Layer 7 of a small transformer language model trained on English Wikipedia (20 layers, counted from 0, width 128). Numbers have three digits each and are written without spaces.
A neuron's activation on a vector x is SiLU(gate . x) times (in . x), where the dot is the dot product.

Input weights of the MLP neurons that the questions are about. A number n stands for (n - 500) times 0.0014.
n51 gate: 576614560523582639540494423310409405513534452342451403557523510805697471569414402597500372572278572661456244471661525497576437364438608428544220510522293526487521390525446335450439510600672364482570488363438659607544652383539370385467456470457400457411470380647629497507414455555527441422679479518585377580486444387651451587558538603458503497747675356474552497410410522494581679599612
n66 gate: 474610503421542305540640484488357623549596578700594531669524487434605377412513556588531582696540664560600545563590433548676518610476591585548351438574467465646497493400732479530424406577382537646477563679311529388789629442488660601536488472581474288368606553542612467582494620537581421427570464586569592395430449275260399375385362627386506398525551427594493365529778522519558384594665
n77 gate: 513660620429410392488741571434372464287393466601571315452350486523411312562727348553591607521655686528601617397580639429354313503450369428437340694698369437443609370409580361244314561558563487497317592531572556757546483440538587480465453430707368494497472592406432510436503618643419431345396400440354386503265576327454493578494550539497609541546530507476373475568611311597598513439671
n93 gate: 643425568741516485601641430330468460380654484515473682525383443436592522575380340569442576410494550416650615368463485381500420402538547436559479567347305463421521516544544308412571365629552384441292573372415454545525465424539392789567416578527407306392377328492394624395381472415482439294453523346442541401517633357432433456500357665402593477534537374519624530351376395685349597528528
n110 gate: 432489678418478470428600487474519578375515500436629462536458453488503472540656500435422506557306544526676586433364601474540523542503574433506474599423503648335470364280315592367410447603439497561419449621497709465649418511683500453393615515476491537278375383500530340425435621751457464622866358485612401394590564420451503764521571390363589581431509527544569436394415433454588413630661
n111 gate: 503520675513415521472619344435492491554597595470339488602552539518500617606459476619362476630283719576497478461635478532584411500363399410500468581613636574380491266636368323500586358536605306500554654671368506564568529330500614475615488440378432474383423462651494372527332487396515377541515559607357375597585367513447580704552572467360527529653559773500449366538414497730438525737398
n141 gate: 664529466474432440503483667509411438425497384538476580629460563370473484422466563634727378513439447255528382286726500243559524418532784530528392430369369626500533344531394464386452488473338491576346445474545460503289421447470633481500514470437558381582566409435314427480528484473509372576398762421295509354456460627559403434476441464710405486603690494597576503396512460593418609416570
n242 gate: 545336368602560641352450604508223437439471424585608503560616482521411509349363355529515503653466602589521539544783554643515334350452364506500404484594527503637422592361606401509417609486513405707360639506526387407527352402405365269613447477634539506440532467455582436449615400529650565466435548603551549541631458518566588620491494396439494523571414640634318406439374536433514435324541
n254 gate: 593557466424282585536396468564505494384410371450696515323480274418601459381468482598555515387523559445547547478335617422553328607512550356407430323541355556553587575563512579399264717530607533406456405590409779503644494297616372484576402503464599417375490549413618456586741522512561610397529395571523403506497620578444591465669404545509395520540469429553315470541459451597438448691233
n258 gate: 619607467353427532370650463547322377443615333459378389491533490523411410749410474584600500490500509525527474254586647697622346662398743568497500269772710404550592434573497532455273587681293535463477464425506630646526419521503642590593362472615428385328475406451295399444367410555636429472565491632448506518385644470434393487378431519460662540536386543460466544483676657510497477756438
n266 gate: 440523402625551444429682452566751324670648555494481312626369445546576344583461349647509369543490641287487694490646579533503563497627586541443617322510471701468454620289573294447445664372517330572471581291363591526535334526448357269620524503583528584485585459575503422537490481454583631623683461572488500506296393418491497536626513472567631447503588503503396376632491421593419587442553
n278 gate: 683409360528451548403636546386517373579598441512500456583494430656300615471490393503388531426459463427516565500578662527666497628686418613600445356654460459645466445444539222452587457428466516429490362251557452698413446331513506543411479534418319329428559554446424473403414352405460481602405543624168609714553717370565465463643350503559597454583445464299343494487338724559500471589320
n297 gate: 770465398341538615466359464425583454513414342425435488621567405277451542653539445416600575546651654331622593589592661497573488325562619491383455408452616465632396594452420564503360606433337451458694603448366522549522428405564506416521396430463645412357554432425407458284577115549500537458632596539227536477490560551389696331537541448519512452718484513371533570432527592378497478400578
n308 gate: 612667546528470487627430607494417581537369324621506412396331328423421553399490411653487679585228721598503579452642572390579409407696371458575342404474586452570494555460721472310560304566528556615627339527381613787562392351500552650463436415471529385308353445523478564521613308612417584453674587391448587500664533415340436373465414484387579589635549363577530534530534598589453436646322
n311 gate: 670460509566444494436540531509377416322410572541443503620622554500606391460691378650497433471382523506512361513599647555518318415580466464353410497416410416537642604491602428396585363645587338503456409513286847516567465511583335562442497388521512503511454440627533450291298481614630482442529578453500600680460555522509352475518451444628788555476567405544595556641456460391705340662421
n316 gate: 369464580684497563517518425443447427666562390766422399538535549438451497728513289486378536540354479548442551762757618291455604434593571478573545407477617642704454449435539360554418315589735518376539642378340415530316493488494506613467339558522516424336486456368469343503568484675407478618521455497434601518531510519545406422425564549477571320767694446344516634451500557510287538432519
n325 gate: 619527526541503387514601480494478474461647438342350506526337500578454455514291438571475718383497625290597607680619685452571586494470542643484506379701490468432478276497590377663432477618503478357458582596610459850535404319556518487558461352622452509323685357404456444531409536550757370433561279423488674550490538612455509270441587602493528527402726503555404457526408430552448626568567
n331 gate: 547298585631348364489471513548404491567497503407475676755558681669521494628381381694398634503507692615484586408509575488585614630479299506459396514551449554417640543417557554570425446573470464506481422484435603708562646397430467564592609269411497433604426494417448584436490417482542332348581554368355392460806484257519546390322418314654387464630578629481383536555464544506404652455466
n365 gate: 518581536577351400435562337429534555589570372434430471415411373529526375589344573459456494534550517438436427422476557531675310459599670503560301591415512568402468389625397484513378369477551529503457376491521497422488633503381409668307286396418389478453516542593415463593265351485387453389531392583373423533421443488464396491456437398375785393521751395524463509445589575676489414707696
n368 gate: 500519242379497457337516503497520448279497554481539403479432493726677395559445321656566538639490525306463358503490503638597554368522405427617376601466599607520390337432642564348303581513616494481486332479368470459467348244606639242402456639438637370355668680550539219543375378402345309389544453458528455567496387574577484706428480600514571380661550470408431343596442553510592602476318
n394 gate: 468424447593444377489397518641457444527477485364668660550422482540570347759539395460586643546442519418544341555518404470631263612385400373465367588532553569533438583388562706457543476610555447420628411730526431668543542545565577568415516542506637417471488403485702605419467609494530468481569619492456533484516677588512675440352441356663706497511657500530476464354433573736447580462549
n430 gate: 642613593507513462390595297506394599542422611558591546739453408487306743525458581656446530667577570485685648513793730581555411563497474503490357458555604474656639551558723654605497549543574604442487528394383583612589510401340361549515524596578414571635555545520466355493688357785512595555588421561653537617458621535551440270403497385562543455516490430425424442618295452655512472471541
n437 gate: 545464465445390305388372477234436395507422640503388534442468563466284668493565382463355533483437460437571529570455443554609179566581481547557564490684429611679583561451423373442418286608530552439604554377418655596627579497509524526536530605335503344441637307601584562408555416597600345582594440442494567755699573426391516526403494481555676320664433525523520491497552650772628601526471
n51 in: 509593585503595405511445577361366634347512576577433395540457539436491326651602363547386453392578503424525443422629247538447299494565627512569346531399459483382518593494500493560468821808573320548478691497602469532273542529545518459488664491356475306437383535464363532333433402436405491595577654629515252540702575371409559510579610527414512562423584478487416581510479588427682448579596
n66 in: 551578348439269556652450493490474475497572301535500468457494462642513517441582552393503535514475743576531564451392497576419439503550534420470446474789500574479344500445507601603571630497543310468507716524444623597714517540529529685455654315224712472339457550776293414554643565428490716561452440333478500485460386456503689597342547520500471586517396376668733394479403624510394818647650
n77 in: 562688435225461564488628543577457351523443672485608315530632510506547263378520427400712420632524457643556464480523536552516584439616596458461451595559497598613409583503398713573494682428435606587497709541574510662442174420481540411568454673624493515656573436463443463576483295427475448435413611453558609506482588523578673828634553402307465558619422685563641591743553438526534359430316
n93 in: 539486464630491307573567451354682489621367394565491615519511337383534434706473523573424556621515381455467455605359500436297497356464379529681373461479476489564569349681494305267596440560572500475470403562538441469414494636511466554399584402509571536645510387392372677503352593430469435424486477420383730595425631512569556347631431589494532738588485441621598563424511277446401538443565
n110 in: 538442331487406503432689328550407702481524510435457572602416500411569633582560615417352482636438521482374402594459512526594530392579405568497544557320427275313666467630547527474388544618562581586554306464239565571395539429539612538606693632412484388623563541638524426487434440445382512571488459706468270577367646469594583586445371388484506435454711531433632395363443634620408611690438
n111 in: 399506676337421599573690513423545509589705309485414503329281316389531605714603528552577561422429620573461526456722523427507627644421730436396734458654408485642462390405474337414485372572589656580589673513532461687632467491444546718261533513636513395500434446531446437562464477529610548645401426416570652577415529533455449640589680434361685485430471413484339528533345406470407551681584
n141 in: 362645662507657554533489434419521514627390590555512573514477469605603565453341610484215362481532512626469485519408357563420377464308342488329486444488376383686435561599445458429668333409503620549512660585500382519503535506409161525497426585533445615435572571492646481513469367458483461387569462623491485603410673411408680319539396530590645555422539409497355304590442378580526560503654
n242 in: 467567686551536512511419610630304544640419594633590376549533617398609452342439610440597333708534423601437455388554485556545303653746497615584528571597576432521437468452518510484547521734425408665549580392518574676470361508491523488477576370515449533514414514505573482236382488497415538372463347317528497544657500395422641463657410454500601410538568417698260477436503440542457377430402
n254 in: 379524459337593475454379594470422425506679380406444616567347474547463651465306621659462494434381449607516641573625557574487381559533426491643645672342523549374282376403429544456298636629530515609545484480619815562595507648420575539374473377488478576579507603430326510449371288472428497557527728491402488547528528659446397559525593540561392494541415478565736503344339325445400322713538
n258 in: 640432550564443575497599442472474452486574510434594717521515633507465718507537594437569440503393551584352567683443308500460436569733564543609692493325500524510494352396420376616387733542570459387608457675444510586612438512458659605692360439581457500515209682459228463500439665364679353314579381395481459436649447670520190551393707558507548341644556536459592516524614652487399598561589
n266 in: 615590430536454307585475441469519494482415540517426538467584410485453601434337485503369497434513442500451369531527669503651422568551157431500549484638518585500433391503576536497456147392379770411552476531536413441464297539387611475417435646574594469456468379545547416452552350438697419529575489552480662608556617348548601364370333576592523437363668479605450697525405458338633515479371
n278 in: 406351440489557740506360500415529659432406466459585432552568634461494317316439412663615320584514510412551406472187487516409340474585741421420532551399605646429661606520406514596417544487479138456340484528461616517500583573597557704608306574523490589457446422580627606561415524546636431459709434554676241457632470409252437671510443451588455506477477653534572519377337627530570661412358
n297 in: 452308513442410675431453584545564526568543539419435473569313765472240455660675451483509521606563452458494433619344551681494318681604638478357365476388587402361586597654446673517570642292520518548477378470472550510585621393751602574587488433565443436468500588354339533568616343404500356316554356509342491613711396538471534656444513408555537303603503430545621424562409544494433456542390
n308 in: 367506231615423740572526521662497223567446404656384339614449396592557419420621537426541460685547414484500556446539524425374437397382705583514493323553489535458311474783602317618436383675320520404361634728431493576348514494520431383612461530514500551301332772518480357329581426589477528507417385677624393356595521469521435718490756699614419431531542413511500607632440611754430589419500
n311 in: 568732593701363500444534532462352607635362506705518497511486316597533590351566626363543439516606383488528404452385552488559409539494438586602360473565635508422488320581232550428477509571396479482575272481536579494604350598221416419611500592425617591401520469389509453493428419485453704559602567359358471381449436577630533342398413733381575517573503580384554409525488522491641715450604
n316 in: 481408475497843391486440468471432463431518513386286446306349373521521366408582497336397611542548427488559450468571334338472441403433447307494684450497277528444670353415572642422341415425552438579440460500354665376580516618690448400585500437409673352543523506604545342408603334428523436459444503279535589576551445463528497528398323697585617459582478448513513725437580472469503524484457
n325 in: 433459322457537490551494438601477598466624592414454458442571510415603354603490334429464665479653487657371622469959574434510401464557558463369278366317309399500371518531426496489543674494422503532558526781474503372540528540603494783760487474451758444562583404562592380543412503641560586455293265385409612528405614628463451521471712390483335582493677423490434445445343584469430523568410
n331 in: 412492548468470630703615405381545522555453399583494379598605491415367354553482494452648574650488531601233415522421290486464534556517320601254383510464619448335549529473439725500453619404690681682577506279385533432628503500595460473520618668515599494536558461434591454548518570609531301509526474549432371519411476467662521417433406532405494446562479560476444549653537527618254473573702
n365 in: 354447576365658678486475401648500371546594549466547532530344572509549534590494474474518554626443598740399622491555289463554448583458405497470494458650678574491552669405622591711536482474532491509540485450550491590566248486395452310651582515642518581625506570412691305413635656547449369526383486385562566564662407512458518720312418608687409472524359530518456358614598373540569580647524
n368 in: 270353525556358580462523550513432429726500496717607551417588380490446443488310565302278367364676577648514653291426465388475466580487471664560473428279514580346619209507607353578390207306326618346568622380555381660371464471446371539517536551534553623335617510512600717556568593490513681366690660675602490471588689670588635597411390520532473427628574588521340540274483465415564625421619
n394 in: 488456368471557582532461406416615405552248294520576345603418644407517482575506445693380466609429517542657518692548426430479466406553578532479520535446488386639396667521566596484421433440547543525558532549588311512453276337537590521607628560416405473336573317600454405272557385462579409429446351571489460552572556479595459555393599480512635430521408675558414349685711432593480453279603
n430 in: 558572471507565465462443628433292462464588595634286460570580457327581711528441569561519311587600365560386270617429532527381500459524523449391476531549507488487500463461315514238420395643568478503434633623627628450692809295680409614442461661365548381604421587676462381301513546412433382460634524398551475588468535339336408576644383291664478530367529490510351534543506371624528506415503
n437 in: 660470347480401494325639461509408494413559587256565341535605578699564519657558546517759371500216385536490599391414582598656391575482436569427599596535490439281384567728375595309488642564540537518481672405544497480478493546411264574590238589587427395526486553480522497666632494643533412530473446658458539427628494350408363289534522485632469634606440589636556497643524595458455494503541

Each question shows a token from some text and the vector x that enters the MLP there. A number n stands for (n - 500) times 0.014.

"ations": 589426519488519543556397522567445445313476469582654513528508519477513754569502469654379270421470322552706506444416381482428412478509602494294509577513547427575546469520328450568510452733505462421612455561621450450506663595485242546391735476434564644626559554389519496561401585425580467509544511538498614521621589676564515446539513386532639583349470474447650456686539435486494487448516
Which three neurons fire most, strongest first? n311, n430, n394

" not": 424573447519417396550265539527535539706484428502454524498356493528543630435402369529470422556503378716476427392427334378390458616442534517499427475641534549445346512562362497578454384672442583487434577383586670381623600522547691433453456408370378587703441385477613340529332713375393502438563653578431252426544400526566440446472588443564512638539338596525535521490558508505406362455590
The most active neuron and its activation: n331, at about 3.8

"I": 370621549581487471753565387556565567480466493555466656421423441495409639477398567563497568434504408343511466501476426511380390437600379635543633671627635580347422683558514451523573540591438406593507447448667602487546533686552683500487575498263507486565414521632393468379572590273628716497368664455451477427514446621614608578540515614601313533453531744489650542568475577491435560305519
Which neuron lights up most? n437

"ir": 442702534296520435610368407558346488538451306486458502495473502549415392589376483470584629346431210541509488358500551501475542614473606645482384559518485273506393513580468529543664556602463478509550452483672461545426544452523525533537777430510648468528589690628472597547460644498479589475534436474480577448490486543519359552460583525532451652418514401361621578443527495430521443521562
Which neuron lights up most? n325

"th": 519526629506522561525762633634698506426451517522383372439485496418379362445452445530488549647483555542507446558492405415433640341444536630462574606503550331609556692606543653662643464506459569527536624451638420599500496599592471521449558466580470665496423418579508423496485537540554494543353477456539556318629514641528481624549650451488324629316432513594536664467615428467495603535526
The most active neuron and its activation: n311, at about 1.1

" m": 405475601384434277556542581512474524555322650570349583513465518594543369646661529418495511283563480397439455598583312522500506477345530703545578558571475495383500666560324375488388301461497346350464399535600317396564584780456654502677650525383598350654616496539466583472537542319585450577469559612551383408468532766613390457555491573485557583416417470474551447526647412397570543507552
Which neuron lights up most? n77

".": 516466432504458490552485482511607526657431477565615507458550543498638459475494589512475523570594464701558583564482422494400470508627362638454541552380489522402583610546516510536502409483516699534560518480622501625491431505513572451453615438460569498628641518661514637502566552521508457489409550522550479549556504468534567569453416467768676576399427475609553587540542415349528345623492
Which neuron lights up most? n331

" The": 455354488569458403542538592512687294364502446172446406339387497505391611430600579453485540329464301528466482430610488450465481566512585556329577636468588543514416558464504536587457456730550482606449493622689450476476472565488668377245446411511609307495482567448580534553566547434508540563334512504430447516403444394542566412446551411452422605309585602502501401602460498332423464585369
Which three neurons fire most, strongest first? n368, n325, n311

"19": 375573603430634459803500587609435616607529553409570520489445608412440496459446485574458354457416292417418518645574497524539580468529496552523610562563610555506429570602521623459533505612517524562458579572539491521436689469481419598570586527470520519641422560580499429506537378577520627458439356567522458614397592366398542579404546511533451489523465362368452365459421437605425547418624
The most active neuron and its activation: n430, at about 14

" However": 481557556526651456691368485554430463577356424529397506333410575420536689329473664500510571535408455544548497486403405467420540508409682634561611555543611584545363520483571473569494484659460357434486442425600686482340454397667548465388490356572523711494427490408545451643481433395383576563420509525428436508547535617531486360427486393610494588405495498743575520569477520417434542536686
Which neuron lights up most? n308

"it": 577528437463583509451501439497573345618550559504498426591411612423488312317373591630527382559486435654586477600459288695410506547471500513557490675500475395589559619698571549543618726529475399520510531513445590515407501474280519520503595480583610610600592503503628482538565532299573501617360322486394423400512536566533647720372421514448414482592667594396457471509650569453530442594434
Which neuron lights up most? n242

" hand": 454430467523335435655345529659486539611630432610444480451502492527420578343323428462482476457619429547515491485547409438681662739387602739587623523548449534493411460409260508480646359519357552370426665467661535593392492574655518511554576490548496556506496575359457514644338474451419530519489440606349494384381575460562626295663565452498510634542441439564520651488601381547556659515434
Which neuron lights up most? n141

"est": 502676459670674531522440566610576545617456511623464252446498503454411533472505441617487472454544281584357696506540358460425473475480350623610352473304390590517533494597319541465570602507480590498609552506602447409324406548484562521635681524501678612454522538512525500512413539597511491590620538382456361514640399538616462469367610520516446628396415554604585319483418379512393487522587
Which three neurons fire most, strongest first? n141, n111, n430

"re": 499661522402347515736401381598585636377386476579651592465465485507637404467421493419642466311574538529628499402481494658444514503564697712548465579559516427353544618631442491493645319599598522467517600619614320628607483568676471528523316468632476606455496432454484513590437604534521558600492535510483466473546423539529454483497512580428511621499366692422504562456642559470628453502410
Which neuron lights up most? n77

" bec": 747398363484477600624513593552485512546419667554418591557474410622608553458531727431525572445685362578561442422381549654474601685418580547584561462572521526418403433493596443515407552530525496574556470483659474445362521564469624335548621489438571755442445544622502396485518571383415582296533538450596497546347483540438393553383396607459561491501569550331608568387681580450388508400551
Which two neurons fire most, strongest first? n368, n258

" the": 418358489543534403561467618575535415448441411211347439448423468458452523435541469443460401236554376521604502382577481428507577484481547591186524492510514471481385622457476488539441436634542460588454399534706479479543483519539640449357412447542560372534540602572523389485542479467494489584449438566372406491376394496511467527452670478423491648378554602503504468519492468338556420457429
Which two neurons fire most, strongest first? n325, n368

" f": 350482593428425512519578497496473610562554497461537595272325317614697510647495413418580455400351402572434459396480501546470698510399685565453508578431485589514530518545212482482570444201532401365537399506519603545268568562418510485420555563322436417654582571418560427594636543427500448585432525463412265491464470709715461412420468524546472603387631506387625555515587412515685550603608
Which two neurons fire most, strongest first? n365, n141

"t": 599558461533544533563477464576450439555504373541280484403553572506545555366365557587423483472524180525411379610478292609331485485441536556463516594596462519556477569669524509522640478580757443593485460476572543577599519602438505455501652432420564601576604544360624472435629519466476541502458483460401388567559508536527679643494561479569438367444489640487474538539451518460472512510586
The most active neuron and its activation: n242, at about 2.2

" d": 470670579198608593499454549560487668502452553511504424393405386456677546566541450516389566402633457536530623411523586536669752565405532564506671656550598415485637535446522276580297500443448548603576408480714629533399415664343624399627610310511632567599612374552679403324514445232337500527349449556422391416652513513561481460521621513532444595380601438484403514663580323568433660419480
Which neuron lights up most? n77

"f": 358623501518534579479523478594525453644365424552580506367509574590475676449530477374586476384522357507409449559567474476428545438559526616661482627378473557573462448631309488438588433362443552502619364591644441426453445637370508534358595544470539778550551555517574516640605570403538494527578432441408463471550433642666375472493511461533437415525629498425601549453493369435503505468548
Which two neurons fire most, strongest first? n141, n51

" can": 537472510535468365580320495587513640569513455594426483501490528524502595373562521569381452411572453704468362373444375330348772507468542365552521486632594384391364470506388425493377473756502326597486556608679595367543430559494479577550411459300376460593608547393426529461361543443459496574471600305601303324607533585724474380529593649484641685558406584413493766596569596472229498371575
Which neuron lights up most? n316

" an": 624375377575507388618332406584605457560525494432441508453490431422636850502434439520540367420443434518472418642397439521651307438536608729395518556622573530377261530403620508462550617565461563347510384451705420510498514684464579491556413525444557351729566640433425569441441482595314541602457460495527378350420502473568499654569455512476581604365557619538571607437483546314447552402545
The most active neuron and its activation: n368, at about 0.74

" on": 483541610435626521436206524482588464473456390712551428504458665398408692473459587470414505410633289551482501359485344534654549572652582491450519337440503476427304349592480548574449548585375502516435456533556509673368562685463610487496372402477565380643427461455471572405510454404431630371404668461385354437407446661528588473399308442629322551505334630467507631537510548488475300443431
Which neuron lights up most? n297

"o": 417488562473552525523456405487496440530350477410641498463535504557551347481467480490354468559627340678685402512448627560409491529521500466471461479520601425613444538604479499430713610420544547690566589646684276498456474669377525522416434523517392532603369544476495527663528574467412565501329443587500560413600494462539549438492591489401405782426259488423554499654512482412581609404434
Which two neurons fire most, strongest first? n430, n110

"uel": 342358651471519454486306498515417587556472348483527420505401375455518462497480500429595588531510195603557500278354499418342470534444580613467475632606339436420485480521487537523676436523587408554524539509759452549465543471519456454615618478544542482571560590462495558562450711465382476331231487601512543561430658577411481455473609482500475682473524569405550436441702526465481445544539
Which two neurons fire most, strongest first? n258, n110

"ig": 382549422581508440410412603594707473495374439419482366447486498453379662533431439522492293511691338507620570555492455561337463550470428647528572516269367438419645455542369572517472475475489428481490339585463455546487266541437477370521551530591523604661612604629395529462509368446507426727605532412349427678513543509505448710409547460443476500578509416514392557514480397519398538547449
Which three neurons fire most, strongest first? n368, n266, n111

").": 363495417454431531566308596480359487468548560491597440464582518490450591429385616363578454485338489535635548542412434519388469527527440374506527503500382674363532605694489532584355464565383305469557552466680451359363496576633623400460555366562530424560561604414475614461336447476568558541475542390566455436585518554484574426352546531762795322228518586484604633642588253434516512596562
The most active neuron and its activation: n325, at about 1

" us": 541536457534505450650478376637497406611459538491370386711388521447645543321335627531422367446650268397511439594356312639495580675486461477603492445522553518556450596537433559535490537539549362560402447429616698479412444432341650522512567465548491596620637468475465403564459542460281480482457540656597525479448481745547608415398300527367567577454395525482446587448608483445451624488546
Which neuron lights up most? n325

",": 521436425539499537588646487507490497580566430560476447445475398473512597391519503448544543439644233580618503413561430599478525568535534444444510521341444460536470381517406448469393554504473562457508571513671461363548476442491488529508654547530639433491512445408455468459638572416478570534409437589549515395468396509481567620422460482693438545402410624495560561574593450530542517522510
Which neuron lights up most? n278

" S": 577423425376534540721609526376557458593475470437466647579453506355459449456541392565571297369584359253487745662516543575550561537348403505581572536461559650552460524540399450524318559490405631465531376373520402615391506734486495405465561503324358602698447536493613472495544516573574514585342486562626529275437532664619494467499307462368456434465497398419618475563526605273476508492397
Which neuron lights up most? n266

"ent": 466455448520532429448421398517498461483554448656643283503406421514671534506490603456510318523493332469531294503432422418354501530568588588451499440278493453362538576546324425486620474644570418594512487510784452584563426390405610516536570401540631431579563460426711402584425563516540508613518547328388404558556475502568614555469679544444508566439425358655463324417533438370372469574633
Which two neurons fire most, strongest first? n51, n141

" av": 567414490358515522469411535554539518478391539573427444434411599630580601626584483583471456510618417536581470419422373460631753643392490789492627496381532637604409415493457539429429567302418611528560475451578440511390496507505575587484521433576496544501519670531570368563480654387433478484496479452446306444553647674442274531334505617358458338500618452437503484525630551471440634486530
Which neuron lights up most? n368

" by": 432522605614664478554461539508561385567547438512484568416520558512410637578546527451516436450537279383524424393460399440486555670491530464486522552513538591480451511626403549444390448643483557484470486544571428496566505661536609537476444466547527581515560557648384447464511569469441513597537704595519550446466662504487428516373579475573543469328510690244560640473544566569435389643653
Which neuron lights up most? n258

"ard": 447443564526502622516496562489470352497595368627637529441408400516443518486343481526460593314645417647514601509509369563381512606474505568470528432488442408660496457638397452475505448381513484452536598435732291516458519566526484461526507621550541731391537599519562530501322595456327566472338241563399439517479456729510552567487721463516434662373381721472463471669491447537562581437600
Which three neurons fire most, strongest first? n325, n316, n266

"-": 500473513543466510597416611569659414692490529329395561461441555569519499444465486513532433529568398550388521486379513523513390474570531582384699608545485504405442485639356500602450592374576601589478505469663449417505512551505336569491641511442530435433618335617636470581582399472576468420740549418454490489725493585377459594572549602701426584494514431439580485452449588451441535641411
Which two neurons fire most, strongest first? n437, n254

" stud": 553508362459437722487476636621528703634557337388383513487567545479432610503669599544526526348587471581526536505465339457419642689385509799681671503448515202482533499357546476527423516400497425398600463430544535507488554426405560498655552377504615456429534599327459553480574376354381542745437663510407614573394558490402536579515629533530469509499449550570418554563604480410432517408440
Which neuron lights up most? n297

"ap": 553481475384506481535604534538563444364432440618306440235487641450561623424321508443515444456441420487614458357388666557486602561580382539395518576448597572579575620468277479739585442476499318555589441458700331547717522555469618504552600634452544689376471506462370524641461645584438496546418489434389473530572469600496651458536426391383503641517417563370436478489509582529494396409530
Which two neurons fire most, strongest first? n308, n316

" Ge": 595410315530600653616424431466546449573584524469445538537456454533620490318589711467716471454549572440404476560453571548502582489389577525513490472648563489369432565606487562645466425415604599619474456443748474437618553697353516506482608476424512430662530412467510494640528602531682541475386509447580587403402579622406589474666465637355517588514452405384610404646618668475562566323268
Which neuron lights up most? n51

" ": 383470649420638520620584505586434513532508556520555709505345456490472532417593578389466195400622413659408511485417684567625686439455518608458610579459450526483529631520368558547473504494515449483463480457637430460548459597491501614512523653586466566558520642548650467533471496376462557448488484567573351390480518533480482597491506533586529408437345536513445568468322443406591481515504
Which three neurons fire most, strongest first? n93, n110, n66

"x": 495429474356520623607458258690471455479594329577363510543632572483720504413469515558472346392494491457426460486414388558510575571534358574582590723336610498559453444547363364488600424593536500558501365581639463488645484558485589507657614475504467652506523381440657514499392599433354467515486438656425352342628368538479478581619536467392623568567564514463468469495527530334641570427662
Which neuron lights up most? n110